Layer 7 of a small transformer language model trained on English Wikipedia (10 layers, counted from 0, width 128).
A neuron's activation on a vector x is ReLU(weights . x + bias), where the dot is the dot product.
The model reads these tokens: " st" "unn" "ing" "," " but" " e" "very" "th" "ing" " is" " second"

The vector x that enters this layer's MLP at each token. A number n stands for (n - 128) times 0.048.
0 " st": 131, 91, 161, 135, 119, 139, 112, 111, 112, 120, 81, 102, 133, 120, 127, 148, 113, 150, 138, 84, 139, 113, 137, 120, 98, 113, 152, 171, 117, 106, 119, 122, 83, 131, 124, 137, 120, 107, 111, 140, 143, 101, 87, 111, 87, 132, 119, 128, 105, 117, 129, 161, 182, 119, 127, 125, 111, 100, 249, 125, 135, 124, 139, 111, 110, 105, 140, 132, 126, 144, 144, 119, 141, 130, 121, 97, 131, 130, 152, 121, 112, 113, 144, 162, 139, 121, 128, 136, 120, 127, 138, 116, 137, 159, 131, 138, 146, 138, 118, 101, 125, 117, 138, 112, 153, 134, 121, 149, 139, 154, 117, 153, 122, 128, 135, 134, 140, 128, 135, 115, 121, 138, 108, 116, 126, 130, 106, 131
1 "unn": 89, 102, 158, 144, 128, 128, 116, 85, 111, 121, 89, 114, 59, 154, 118, 136, 111, 175, 168, 92, 122, 161, 136, 60, 121, 99, 151, 176, 113, 104, 147, 148, 122, 113, 161, 145, 150, 145, 154, 99, 146, 80, 132, 139, 87, 96, 95, 118, 99, 85, 103, 157, 155, 105, 121, 113, 127, 123, 176, 131, 142, 105, 157, 88, 95, 139, 167, 141, 126, 153, 179, 120, 151, 126, 104, 122, 142, 126, 128, 140, 108, 142, 150, 134, 148, 151, 109, 118, 152, 56, 133, 135, 134, 151, 139, 132, 131, 144, 144, 102, 109, 107, 107, 62, 129, 127, 135, 153, 139, 125, 149, 181, 75, 139, 161, 126, 126, 170, 140, 136, 159, 137, 104, 99, 110, 132, 100, 141
2 "ing": 101, 110, 147, 135, 141, 106, 159, 111, 130, 109, 90, 102, 92, 105, 158, 116, 117, 181, 182, 115, 149, 160, 123, 115, 151, 129, 117, 193, 90, 151, 135, 126, 108, 120, 124, 131, 130, 138, 149, 116, 135, 85, 154, 135, 87, 105, 123, 103, 109, 108, 121, 149, 100, 116, 127, 114, 111, 123, 184, 98, 156, 43, 112, 107, 97, 123, 121, 122, 109, 159, 131, 136, 157, 122, 106, 83, 146, 139, 153, 111, 111, 112, 130, 151, 136, 164, 130, 118, 111, 115, 96, 136, 133, 142, 156, 152, 127, 120, 141, 85, 106, 116, 115, 73, 126, 123, 148, 163, 133, 125, 115, 174, 82, 166, 162, 106, 106, 189, 170, 106, 173, 158, 163, 131, 108, 129, 113, 126
3 ",": 114, 110, 161, 121, 134, 128, 152, 106, 121, 111, 106, 110, 129, 128, 142, 119, 135, 184, 166, 95, 135, 134, 143, 106, 136, 127, 160, 222, 106, 140, 125, 138, 117, 132, 124, 125, 91, 111, 132, 129, 145, 97, 123, 132, 90, 119, 123, 110, 113, 93, 121, 154, 91, 114, 116, 104, 116, 71, 218, 116, 143, 92, 113, 113, 99, 122, 162, 149, 129, 158, 137, 120, 140, 141, 115, 91, 154, 138, 167, 119, 120, 126, 146, 143, 151, 145, 80, 123, 106, 82, 142, 108, 137, 108, 123, 117, 107, 117, 107, 129, 122, 113, 120, 108, 146, 114, 142, 160, 107, 143, 94, 151, 93, 186, 162, 139, 128, 149, 146, 126, 138, 150, 131, 120, 109, 100, 117, 132
4 " but": 67, 88, 159, 112, 110, 119, 141, 118, 130, 130, 94, 106, 106, 133, 128, 113, 123, 178, 155, 107, 122, 100, 147, 107, 142, 122, 152, 202, 113, 150, 164, 174, 97, 137, 116, 124, 97, 124, 119, 145, 136, 105, 112, 113, 82, 104, 127, 132, 93, 95, 134, 139, 118, 108, 143, 114, 110, 73, 225, 126, 129, 109, 150, 120, 100, 110, 170, 160, 125, 144, 146, 130, 152, 138, 141, 92, 133, 149, 118, 132, 112, 134, 125, 121, 128, 149, 99, 127, 122, 107, 148, 111, 136, 136, 142, 133, 125, 110, 95, 103, 131, 132, 133, 111, 159, 122, 152, 152, 124, 155, 104, 151, 93, 164, 147, 124, 116, 158, 120, 130, 148, 146, 134, 114, 105, 97, 101, 141
5 " e": 81, 105, 179, 116, 122, 140, 138, 121, 124, 131, 119, 110, 121, 149, 140, 121, 118, 166, 167, 97, 141, 155, 132, 106, 105, 126, 169, 153, 111, 148, 140, 167, 112, 115, 110, 129, 127, 122, 150, 143, 127, 118, 116, 145, 55, 116, 128, 147, 99, 92, 144, 160, 106, 104, 123, 83, 112, 107, 211, 139, 130, 71, 128, 99, 85, 96, 133, 133, 131, 137, 158, 116, 131, 126, 188, 129, 105, 141, 160, 128, 97, 118, 152, 125, 152, 151, 103, 127, 88, 68, 128, 118, 157, 159, 124, 106, 117, 108, 127, 95, 144, 126, 124, 127, 130, 118, 158, 154, 117, 173, 114, 110, 78, 172, 173, 109, 111, 116, 109, 117, 97, 162, 139, 132, 147, 120, 119, 145
6 "very": 37, 90, 152, 136, 105, 122, 130, 120, 126, 119, 109, 108, 112, 139, 121, 120, 102, 211, 166, 98, 163, 152, 129, 91, 139, 131, 159, 182, 119, 140, 128, 130, 101, 158, 81, 144, 119, 134, 130, 132, 140, 80, 96, 118, 61, 106, 119, 118, 143, 117, 143, 137, 111, 111, 136, 116, 142, 115, 211, 138, 156, 109, 133, 122, 124, 141, 132, 127, 133, 172, 149, 119, 149, 133, 120, 98, 131, 157, 137, 150, 122, 91, 108, 111, 131, 130, 119, 116, 101, 92, 133, 121, 128, 138, 155, 132, 99, 136, 103, 100, 112, 146, 127, 134, 161, 137, 151, 154, 136, 180, 140, 119, 89, 153, 161, 97, 123, 99, 146, 95, 142, 155, 130, 102, 133, 108, 107, 122
7 "th": 114, 128, 172, 131, 114, 128, 121, 101, 107, 127, 106, 81, 101, 117, 141, 150, 106, 205, 193, 130, 122, 105, 131, 100, 157, 122, 158, 152, 105, 154, 142, 146, 95, 136, 100, 131, 119, 148, 149, 116, 154, 96, 109, 139, 68, 136, 68, 118, 141, 99, 131, 153, 136, 116, 99, 123, 129, 91, 167, 124, 159, 68, 129, 113, 123, 152, 124, 126, 125, 120, 151, 123, 141, 185, 117, 129, 110, 160, 114, 127, 97, 142, 145, 161, 146, 136, 73, 119, 106, 101, 157, 125, 135, 149, 118, 142, 116, 119, 121, 127, 127, 103, 121, 141, 147, 157, 154, 124, 74, 126, 174, 151, 67, 232, 188, 104, 127, 132, 125, 73, 134, 154, 128, 100, 112, 96, 123, 100
8 "ing": 107, 100, 146, 140, 122, 97, 142, 122, 124, 125, 105, 99, 77, 100, 143, 131, 125, 211, 191, 127, 142, 131, 134, 110, 162, 159, 114, 157, 92, 182, 135, 145, 114, 120, 105, 156, 133, 112, 148, 145, 152, 82, 129, 131, 88, 112, 124, 116, 133, 125, 132, 165, 109, 99, 116, 106, 111, 98, 181, 112, 168, 95, 131, 105, 108, 124, 147, 141, 82, 155, 141, 144, 152, 161, 122, 107, 147, 146, 128, 119, 102, 120, 117, 131, 148, 157, 105, 117, 99, 114, 131, 125, 147, 132, 148, 127, 132, 98, 103, 93, 154, 139, 83, 118, 123, 129, 179, 135, 133, 103, 127, 170, 60, 181, 157, 75, 89, 130, 123, 103, 191, 131, 167, 117, 123, 95, 120, 95
9 " is": 74, 111, 152, 104, 122, 120, 131, 114, 137, 135, 99, 118, 136, 112, 125, 113, 146, 222, 166, 104, 131, 123, 140, 90, 132, 124, 123, 199, 110, 165, 149, 154, 118, 124, 111, 153, 107, 109, 139, 159, 157, 63, 121, 118, 101, 128, 108, 124, 118, 87, 144, 133, 137, 108, 106, 127, 127, 95, 195, 107, 119, 59, 134, 112, 111, 95, 152, 155, 139, 142, 143, 132, 129, 122, 144, 146, 152, 158, 155, 126, 85, 111, 117, 146, 156, 143, 126, 104, 94, 91, 152, 126, 133, 131, 93, 122, 122, 99, 110, 97, 143, 124, 84, 122, 155, 127, 168, 142, 114, 168, 106, 135, 84, 190, 152, 104, 113, 141, 142, 120, 150, 127, 140, 121, 157, 106, 124, 114
10 " second": 104, 100, 163, 147, 162, 146, 109, 99, 114, 145, 115, 96, 98, 107, 95, 130, 142, 213, 164, 113, 117, 153, 137, 109, 141, 131, 172, 160, 97, 154, 153, 140, 91, 123, 94, 147, 127, 137, 152, 151, 143, 146, 125, 144, 78, 120, 95, 110, 101, 98, 138, 153, 130, 99, 101, 127, 123, 83, 194, 133, 150, 51, 106, 126, 123, 118, 107, 132, 131, 138, 123, 98, 131, 117, 135, 144, 121, 132, 117, 132, 87, 129, 129, 157, 159, 137, 113, 104, 88, 42, 167, 119, 154, 146, 112, 135, 126, 132, 109, 84, 101, 108, 110, 122, 156, 102, 145, 175, 117, 159, 146, 148, 107, 181, 155, 88, 112, 130, 161, 125, 139, 164, 130, 130, 128, 130, 124, 128

Each question shows the input weights of one neuron of the MLP. A number n stands for (n - 128) times 0.01.

n100 (bias -0.067): 178, 125, 100, 133, 153, 97, 135, 107, 143, 117, 196, 77, 153, 153, 167, 179, 142, 91, 141, 107, 179, 106, 131, 142, 208, 107, 181, 102, 139, 134, 62, 158, 102, 125, 152, 106, 182, 127, 76, 153, 79, 94, 84, 148, 98, 155, 135, 134, 154, 161, 133, 162, 69, 131, 163, 104, 200, 167, 148, 158, 158, 157, 140, 166, 140, 110, 144, 97, 102, 151, 153, 129, 119, 146, 152, 106, 92, 149, 128, 178, 99, 104, 155, 128, 143, 151, 107, 155, 168, 150, 92, 148, 163, 87, 124, 184, 95, 146, 110, 92, 155, 176, 144, 107, 136, 90, 132, 129, 146, 86, 158, 161, 139, 158, 85, 62, 134, 85, 145, 121, 123, 94, 117, 89, 135, 144, 121, 126
Its two highest activations, in order, are on tokens 8 "ing", 6 "very"

n498 (bias -0.096): 139, 94, 115, 144, 137, 99, 156, 106, 128, 177, 160, 112, 193, 126, 139, 144, 102, 143, 135, 110, 117, 120, 171, 114, 116, 99, 142, 175, 131, 94, 104, 121, 122, 180, 156, 140, 118, 119, 131, 90, 106, 137, 93, 100, 106, 136, 113, 189, 145, 107, 104, 124, 93, 150, 192, 101, 160, 99, 99, 121, 141, 94, 131, 86, 149, 146, 107, 115, 125, 136, 148, 91, 143, 101, 150, 160, 126, 48, 121, 136, 166, 105, 129, 101, 132, 127, 199, 120, 138, 116, 87, 121, 93, 182, 153, 181, 103, 154, 183, 86, 92, 171, 96, 164, 141, 123, 117, 98, 173, 82, 125, 64, 117, 97, 77, 119, 140, 81, 139, 115, 131, 141, 116, 169, 148, 132, 149, 161
On which token does it fire most, and how strongly? 6 "very", at about 2.4

n119 (bias -0.062): 113, 169, 121, 86, 156, 111, 75, 169, 104, 73, 133, 131, 128, 121, 130, 107, 162, 130, 129, 187, 101, 92, 189, 132, 129, 120, 142, 93, 148, 76, 137, 119, 96, 130, 104, 129, 102, 146, 146, 144, 168, 162, 130, 153, 162, 154, 76, 107, 124, 134, 71, 126, 185, 166, 116, 117, 114, 159, 135, 154, 167, 151, 130, 142, 176, 112, 190, 100, 162, 55, 154, 68, 154, 142, 168, 141, 10, 182, 122, 135, 133, 123, 145, 122, 115, 95, 122, 115, 66, 170, 161, 148, 152, 142, 95, 132, 92, 101, 140, 125, 133, 119, 143, 136, 87, 135, 63, 142, 163, 146, 128, 177, 176, 132, 117, 67, 108, 119, 138, 154, 142, 153, 155, 135, 59, 116, 91, 114
On which token does it fire most? 7 "th"

n430 (bias -0.071): 119, 185, 103, 93, 90, 180, 156, 103, 114, 153, 128, 82, 76, 137, 137, 143, 114, 113, 155, 124, 142, 158, 125, 170, 103, 159, 112, 119, 124, 96, 163, 96, 148, 149, 126, 129, 144, 175, 173, 178, 127, 137, 88, 144, 127, 175, 141, 112, 118, 85, 115, 107, 160, 142, 141, 203, 120, 112, 123, 124, 197, 105, 134, 125, 234, 80, 139, 105, 138, 88, 158, 110, 128, 122, 137, 147, 137, 86, 125, 139, 107, 142, 131, 138, 84, 77, 172, 158, 120, 129, 158, 76, 119, 151, 127, 129, 149, 145, 110, 168, 168, 163, 132, 154, 165, 137, 144, 164, 137, 130, 187, 105, 104, 111, 107, 140, 193, 188, 193, 163, 122, 155, 151, 73, 125, 179, 144, 132
On which token does it fire most? 10 " second"

n53 (bias -0.103): 142, 183, 112, 173, 179, 135, 168, 172, 103, 141, 119, 108, 98, 145, 109, 151, 95, 134, 135, 150, 144, 161, 85, 168, 191, 123, 106, 50, 86, 135, 164, 153, 126, 149, 161, 97, 147, 136, 155, 132, 89, 133, 96, 175, 141, 167, 143, 112, 165, 137, 84, 98, 127, 157, 109, 129, 148, 154, 207, 115, 83, 148, 123, 131, 92, 85, 107, 124, 59, 107, 119, 181, 168, 160, 192, 150, 124, 187, 141, 127, 150, 160, 157, 152, 139, 128, 118, 134, 59, 162, 104, 100, 153, 166, 145, 105, 99, 112, 174, 86, 122, 108, 134, 125, 102, 121, 125, 123, 112, 135, 109, 114, 163, 127, 96, 102, 133, 156, 44, 115, 100, 95, 143, 150, 142, 132, 83, 165
Its two highest activations, in order, are on tokens 5 " e", 8 "ing"

n192 (bias -0.018): 126, 166, 106, 109, 157, 135, 77, 95, 118, 159, 145, 150, 122, 155, 156, 114, 168, 115, 137, 142, 150, 102, 144, 156, 125, 158, 120, 140, 90, 133, 111, 129, 134, 106, 200, 165, 152, 105, 191, 119, 165, 154, 141, 114, 143, 176, 120, 134, 103, 150, 126, 152, 86, 217, 103, 156, 126, 84, 160, 81, 158, 112, 100, 176, 121, 119, 136, 136, 135, 126, 160, 83, 101, 147, 138, 135, 132, 106, 139, 170, 147, 147, 118, 144, 153, 146, 130, 161, 147, 150, 120, 132, 86, 128, 84, 213, 126, 131, 106, 115, 103, 131, 130, 123, 121, 155, 129, 133, 126, 170, 141, 122, 130, 100, 159, 111, 93, 96, 129, 133, 88, 151, 88, 108, 101, 148, 132, 126
On which token does it fire most, and how strongly? 10 " second", at about 1.7

n340 (bias -0.086): 151, 113, 165, 104, 103, 142, 127, 162, 199, 133, 111, 130, 107, 105, 128, 119, 154, 138, 142, 142, 131, 155, 112, 135, 153, 137, 81, 90, 67, 144, 145, 104, 152, 124, 170, 97, 135, 129, 78, 141, 61, 150, 125, 146, 107, 108, 63, 137, 141, 137, 108, 105, 182, 97, 173, 119, 122, 150, 144, 81, 143, 114, 177, 224, 90, 113, 110, 117, 131, 132, 102, 94, 79, 131, 124, 118, 124, 190, 163, 154, 129, 118, 107, 163, 132, 138, 137, 117, 160, 142, 96, 103, 114, 99, 160, 158, 100, 137, 107, 120, 172, 109, 139, 131, 73, 145, 162, 88, 176, 140, 106, 173, 134, 101, 124, 188, 159, 85, 137, 117, 138, 116, 98, 119, 75, 174, 127, 124
Its two highest activations, in order, are on tokens 2 "ing", 0 " st"

n474 (bias -0.063): 148, 135, 88, 134, 84, 127, 110, 106, 201, 92, 179, 170, 147, 183, 111, 141, 98, 80, 101, 92, 138, 130, 115, 119, 174, 135, 130, 137, 149, 163, 121, 125, 119, 115, 152, 119, 133, 108, 132, 188, 177, 138, 115, 152, 110, 89, 120, 156, 144, 126, 150, 140, 160, 93, 175, 153, 130, 133, 138, 158, 137, 161, 146, 124, 141, 80, 130, 169, 82, 140, 89, 130, 131, 155, 119, 121, 168, 125, 110, 107, 88, 89, 108, 141, 165, 122, 113, 80, 197, 155, 155, 132, 123, 113, 140, 104, 119, 173, 86, 130, 180, 134, 129, 123, 161, 165, 166, 107, 105, 96, 207, 154, 113, 117, 128, 131, 103, 149, 106, 133, 160, 107, 148, 114, 103, 165, 132, 163
On which token does it fire most, and how strongly? 8 "ing", at about 2.3

n83 (bias -0.086): 134, 128, 102, 167, 177, 121, 134, 136, 148, 165, 71, 110, 156, 130, 122, 150, 139, 129, 125, 148, 104, 90, 139, 138, 154, 124, 93, 108, 93, 135, 130, 114, 143, 131, 171, 95, 116, 144, 165, 170, 160, 93, 122, 85, 205, 85, 97, 166, 128, 120, 144, 147, 96, 174, 129, 105, 130, 120, 107, 117, 159, 134, 155, 95, 128, 131, 167, 172, 148, 143, 110, 126, 140, 142, 86, 142, 139, 87, 162, 75, 78, 101, 87, 87, 125, 127, 115, 115, 116, 175, 129, 124, 124, 135, 168, 159, 144, 119, 182, 135, 145, 157, 114, 94, 130, 68, 115, 126, 136, 95, 126, 144, 122, 152, 111, 85, 149, 123, 77, 138, 100, 130, 160, 147, 89, 132, 87, 116
On which token does it fire most? 8 "ing"

n298 (bias -0.058): 146, 117, 142, 163, 124, 88, 167, 110, 112, 148, 164, 179, 154, 117, 138, 50, 124, 94, 90, 136, 140, 125, 121, 96, 169, 82, 138, 127, 102, 91, 124, 126, 121, 107, 123, 186, 159, 179, 89, 134, 183, 121, 160, 159, 132, 96, 147, 100, 134, 150, 119, 216, 175, 92, 149, 158, 116, 82, 124, 162, 110, 165, 152, 129, 147, 130, 102, 155, 118, 111, 131, 105, 95, 114, 124, 106, 118, 143, 110, 162, 162, 150, 80, 165, 90, 111, 141, 104, 118, 149, 181, 151, 148, 112, 129, 127, 134, 146, 173, 162, 97, 100, 154, 89, 123, 108, 135, 172, 173, 129, 69, 109, 112, 84, 184, 160, 101, 136, 125, 163, 136, 148, 131, 112, 136, 125, 108, 93
Its two highest activations, in order, are on tokens 1 "unn", 0 " st"

n174 (bias -0.079): 128, 135, 123, 153, 116, 141, 129, 149, 128, 149, 135, 95, 85, 127, 123, 126, 113, 81, 137, 141, 140, 95, 140, 137, 143, 118, 97, 86, 140, 150, 165, 149, 117, 105, 182, 131, 122, 113, 86, 175, 106, 100, 132, 132, 164, 192, 168, 182, 157, 132, 102, 114, 107, 159, 98, 174, 77, 130, 199, 97, 112, 113, 155, 183, 115, 73, 72, 142, 188, 110, 156, 120, 112, 128, 179, 151, 181, 136, 149, 101, 101, 160, 73, 181, 116, 133, 179, 135, 164, 105, 121, 114, 84, 106, 114, 110, 128, 159, 137, 163, 132, 88, 137, 99, 127, 173, 181, 146, 126, 98, 125, 114, 138, 138, 150, 117, 102, 114, 136, 115, 46, 117, 143, 123, 74, 172, 48, 116
Its two highest activations, in order, are on tokens 0 " st", 9 " is"

n499 (bias -0.093): 135, 102, 138, 101, 138, 153, 118, 117, 104, 138, 125, 118, 182, 153, 121, 125, 157, 109, 138, 100, 133, 104, 101, 98, 116, 186, 173, 92, 155, 127, 132, 152, 175, 157, 214, 164, 120, 62, 114, 158, 160, 181, 109, 138, 137, 175, 138, 93, 77, 185, 80, 71, 160, 134, 98, 128, 112, 155, 136, 67, 150, 134, 137, 173, 122, 101, 169, 147, 161, 96, 97, 131, 105, 174, 126, 159, 157, 160, 124, 183, 133, 143, 144, 127, 62, 106, 172, 159, 154, 122, 123, 129, 137, 104, 146, 120, 128, 118, 83, 89, 155, 153, 111, 152, 159, 131, 144, 153, 107, 126, 89, 129, 137, 129, 71, 156, 168, 137, 109, 112, 125, 114, 116, 144, 124, 144, 151, 80
On which token does it fire most, and how strongly? 0 " st", at about 0.14

n451 (bias -0.067): 180, 153, 149, 164, 110, 134, 144, 137, 147, 107, 127, 164, 131, 150, 141, 139, 137, 103, 124, 168, 180, 150, 100, 69, 132, 138, 114, 130, 100, 158, 195, 152, 107, 105, 151, 151, 167, 142, 164, 159, 214, 105, 117, 86, 117, 139, 167, 120, 157, 116, 140, 91, 134, 174, 129, 174, 121, 156, 136, 137, 114, 156, 123, 147, 124, 71, 114, 143, 142, 126, 124, 134, 130, 175, 160, 150, 150, 100, 142, 115, 98, 122, 151, 118, 82, 143, 147, 151, 75, 135, 133, 143, 157, 84, 130, 115, 135, 167, 135, 82, 145, 122, 118, 94, 92, 114, 121, 141, 141, 109, 143, 117, 150, 103, 164, 142, 153, 119, 109, 110, 148, 217, 155, 129, 126, 208, 138, 101
On which three tokens does it fire most, strongest first? 2 "ing", 8 "ing", 5 " e"

n334 (bias -0.079): 217, 132, 130, 133, 110, 95, 137, 118, 144, 107, 137, 110, 123, 124, 139, 125, 113, 140, 167, 138, 172, 94, 101, 116, 82, 164, 137, 168, 181, 89, 146, 118, 134, 128, 92, 144, 93, 77, 80, 166, 213, 146, 178, 189, 154, 108, 188, 133, 96, 135, 139, 136, 66, 169, 202, 190, 115, 101, 132, 100, 169, 203, 136, 141, 149, 167, 94, 146, 144, 139, 134, 98, 126, 127, 112, 149, 109, 133, 193, 184, 102, 63, 98, 170, 168, 115, 96, 180, 107, 158, 140, 88, 119, 98, 117, 125, 160, 126, 130, 156, 168, 91, 196, 149, 131, 153, 129, 130, 144, 120, 130, 97, 134, 121, 114, 98, 139, 143, 179, 128, 95, 139, 171, 97, 113, 138, 114, 114
Its two highest activations, in order, are on tokens 3 ",", 0 " st"

n355 (bias -0.022): 117, 84, 110, 118, 136, 135, 170, 122, 119, 167, 99, 97, 84, 129, 73, 137, 191, 97, 100, 109, 77, 137, 174, 117, 159, 126, 169, 154, 132, 149, 167, 175, 149, 159, 187, 186, 145, 90, 115, 149, 200, 124, 191, 172, 145, 129, 174, 111, 140, 137, 132, 130, 165, 142, 123, 107, 108, 104, 84, 123, 72, 142, 186, 93, 132, 104, 133, 123, 156, 122, 135, 134, 100, 172, 158, 82, 121, 120, 140, 92, 108, 151, 137, 106, 164, 107, 91, 147, 144, 115, 147, 128, 95, 149, 127, 129, 150, 87, 124, 119, 117, 172, 111, 111, 123, 156, 115, 124, 170, 84, 93, 137, 137, 127, 151, 141, 132, 70, 70, 113, 135, 137, 129, 125, 182, 172, 100, 102
On which token does it fire most, and how strongly? 1 "unn", at about 3.8

n116 (bias -0.097): 149, 162, 150, 145, 141, 147, 145, 122, 149, 162, 182, 84, 64, 182, 48, 92, 152, 100, 113, 121, 91, 110, 63, 129, 141, 126, 164, 140, 132, 93, 154, 120, 130, 191, 99, 122, 152, 140, 126, 143, 132, 154, 136, 98, 128, 142, 160, 115, 124, 114, 83, 113, 123, 150, 117, 114, 164, 116, 145, 60, 141, 133, 98, 132, 111, 102, 129, 61, 149, 97, 185, 135, 122, 113, 117, 110, 130, 137, 128, 129, 153, 125, 106, 153, 84, 117, 130, 125, 112, 92, 153, 118, 137, 163, 117, 175, 118, 131, 162, 126, 195, 171, 161, 123, 130, 124, 128, 165, 128, 118, 133, 142, 144, 121, 104, 133, 153, 134, 111, 103, 134, 125, 105, 79, 125, 107, 165, 147
On which token does it fire most? 10 " second"

n294 (bias -0.101): 131, 172, 172, 126, 89, 134, 119, 142, 164, 142, 89, 103, 108, 127, 114, 157, 104, 88, 94, 181, 163, 68, 127, 99, 189, 83, 143, 116, 132, 146, 165, 102, 129, 144, 154, 77, 99, 160, 120, 124, 168, 141, 142, 237, 140, 190, 142, 149, 160, 165, 68, 106, 142, 110, 138, 56, 117, 137, 150, 86, 111, 147, 116, 126, 111, 125, 69, 98, 147, 139, 115, 178, 135, 169, 127, 120, 121, 145, 144, 75, 155, 140, 131, 147, 108, 102, 67, 123, 133, 158, 160, 145, 97, 150, 139, 181, 161, 129, 105, 106, 81, 125, 97, 157, 119, 149, 112, 44, 112, 115, 117, 160, 124, 166, 124, 121, 148, 152, 113, 97, 83, 89, 149, 165, 93, 159, 38, 103
On which token does it fire most, and how strongly? 7 "th", at about 7.2

n157 (bias -0.061): 100, 133, 112, 137, 112, 99, 91, 209, 143, 134, 106, 113, 140, 170, 130, 144, 83, 109, 166, 149, 86, 136, 135, 84, 118, 100, 155, 143, 142, 130, 76, 118, 135, 108, 150, 72, 130, 155, 120, 102, 156, 133, 123, 118, 138, 135, 162, 122, 181, 120, 73, 111, 176, 156, 176, 171, 157, 85, 108, 143, 100, 64, 120, 143, 139, 142, 60, 143, 121, 112, 176, 117, 113, 149, 106, 142, 78, 114, 127, 149, 104, 118, 83, 152, 145, 96, 82, 123, 135, 144, 98, 109, 77, 168, 147, 98, 146, 178, 148, 140, 103, 125, 111, 100, 156, 145, 137, 111, 91, 106, 89, 146, 165, 92, 178, 124, 176, 158, 188, 133, 70, 123, 129, 108, 149, 161, 174, 117
On which token does it fire most, and how strongly? 7 "th", at about 1.5

n58 (bias -0.059): 135, 123, 85, 157, 90, 76, 118, 145, 119, 127, 138, 62, 142, 110, 112, 119, 123, 108, 119, 157, 135, 126, 135, 166, 176, 197, 87, 165, 109, 77, 144, 122, 154, 127, 111, 132, 86, 135, 93, 114, 104, 122, 166, 126, 105, 161, 158, 134, 179, 179, 175, 150, 145, 136, 51, 159, 130, 119, 171, 151, 150, 146, 93, 87, 137, 95, 136, 128, 80, 137, 141, 124, 67, 151, 111, 148, 71, 155, 142, 118, 161, 78, 112, 109, 68, 183, 144, 83, 132, 115, 113, 191, 121, 135, 102, 185, 138, 145, 113, 118, 130, 109, 123, 148, 129, 97, 125, 125, 141, 109, 198, 83, 123, 120, 198, 173, 88, 77, 89, 149, 102, 100, 77, 98, 93, 152, 116, 155
On which token does it fire most? 6 "very"

n263 (bias -0.058): 139, 90, 140, 106, 115, 108, 94, 117, 139, 146, 153, 104, 150, 107, 127, 145, 175, 127, 146, 165, 130, 140, 147, 144, 131, 194, 144, 141, 149, 114, 141, 114, 161, 138, 142, 150, 160, 91, 177, 124, 160, 127, 203, 116, 147, 134, 137, 139, 163, 105, 136, 134, 107, 134, 120, 118, 124, 140, 141, 97, 142, 148, 133, 137, 104, 100, 108, 141, 125, 131, 120, 125, 110, 103, 117, 159, 152, 107, 133, 114, 148, 152, 151, 163, 110, 147, 148, 84, 192, 175, 100, 152, 173, 124, 156, 170, 128, 175, 139, 134, 141, 137, 176, 132, 114, 117, 146, 128, 161, 92, 135, 147, 93, 93, 149, 122, 174, 167, 126, 123, 129, 147, 156, 90, 178, 107, 110, 154
Its two highest activations, in order, are on tokens 2 "ing", 8 "ing"

n103 (bias -0.054): 98, 124, 119, 108, 182, 166, 150, 176, 164, 114, 166, 116, 175, 149, 140, 140, 168, 154, 133, 144, 203, 63, 175, 140, 169, 128, 94, 126, 116, 75, 124, 144, 132, 72, 100, 113, 104, 145, 130, 160, 153, 156, 88, 131, 139, 147, 110, 170, 91, 162, 67, 123, 151, 128, 179, 116, 129, 133, 142, 131, 85, 154, 93, 94, 120, 100, 165, 153, 128, 132, 149, 112, 163, 98, 116, 175, 120, 104, 148, 105, 108, 145, 100, 155, 110, 142, 126, 134, 205, 139, 127, 108, 142, 176, 126, 160, 73, 103, 114, 105, 125, 101, 104, 81, 127, 164, 155, 98, 99, 122, 121, 99, 115, 134, 151, 174, 147, 115, 121, 116, 111, 141, 98, 113, 100, 162, 149, 93
On which three tokens does it fire most, strongest first? 0 " st", 4 " but", 9 " is"

n449 (bias -0.047): 122, 114, 82, 185, 120, 112, 120, 147, 182, 152, 108, 100, 159, 115, 144, 144, 180, 152, 155, 124, 118, 107, 141, 152, 163, 142, 81, 141, 135, 87, 138, 139, 123, 199, 107, 81, 194, 100, 119, 153, 165, 158, 132, 140, 152, 122, 152, 94, 82, 99, 160, 166, 81, 138, 95, 174, 142, 148, 176, 83, 141, 172, 148, 169, 78, 100, 132, 127, 181, 74, 146, 142, 119, 151, 110, 114, 122, 129, 108, 102, 118, 123, 164, 113, 120, 109, 171, 136, 135, 159, 132, 122, 128, 105, 130, 114, 104, 76, 124, 106, 155, 127, 91, 149, 158, 154, 108, 103, 105, 124, 114, 146, 125, 134, 77, 125, 142, 114, 103, 156, 103, 133, 105, 71, 126, 126, 89, 150
Its two highest activations, in order, are on tokens 4 " but", 0 " st"

n90 (bias -0.064): 170, 110, 155, 148, 185, 113, 179, 77, 125, 125, 140, 168, 89, 113, 110, 78, 130, 116, 158, 185, 120, 133, 162, 129, 178, 112, 111, 121, 86, 184, 132, 171, 111, 118, 155, 159, 129, 135, 127, 131, 141, 115, 158, 94, 154, 146, 154, 120, 143, 107, 63, 93, 119, 137, 102, 72, 123, 189, 147, 76, 147, 143, 156, 75, 123, 121, 108, 139, 125, 96, 122, 119, 138, 116, 140, 124, 122, 139, 143, 135, 149, 151, 100, 136, 143, 136, 167, 152, 113, 147, 112, 138, 92, 147, 136, 141, 143, 192, 87, 109, 154, 147, 184, 66, 143, 156, 151, 127, 130, 74, 102, 136, 160, 109, 143, 128, 129, 139, 120, 31, 113, 124, 115, 167, 148, 106, 138, 144
On which three tokens does it fire most, strongest first? 2 "ing", 8 "ing", 1 "unn"

n125 (bias -0.114): 208, 90, 79, 142, 120, 137, 161, 107, 123, 132, 168, 135, 152, 139, 119, 170, 130, 95, 145, 139, 133, 164, 76, 148, 77, 106, 119, 184, 161, 156, 109, 129, 132, 63, 216, 149, 125, 146, 143, 108, 144, 169, 129, 157, 111, 156, 151, 186, 159, 67, 142, 126, 136, 175, 166, 119, 122, 109, 104, 146, 141, 194, 142, 125, 102, 100, 62, 112, 83, 83, 141, 143, 124, 142, 103, 152, 130, 103, 98, 152, 98, 205, 104, 143, 137, 123, 73, 97, 118, 111, 115, 98, 150, 144, 137, 126, 171, 141, 116, 149, 128, 112, 93, 87, 136, 117, 114, 93, 111, 181, 176, 103, 150, 126, 162, 154, 127, 168, 163, 159, 96, 107, 141, 87, 152, 116, 95, 98
On which token does it fire most? 1 "unn"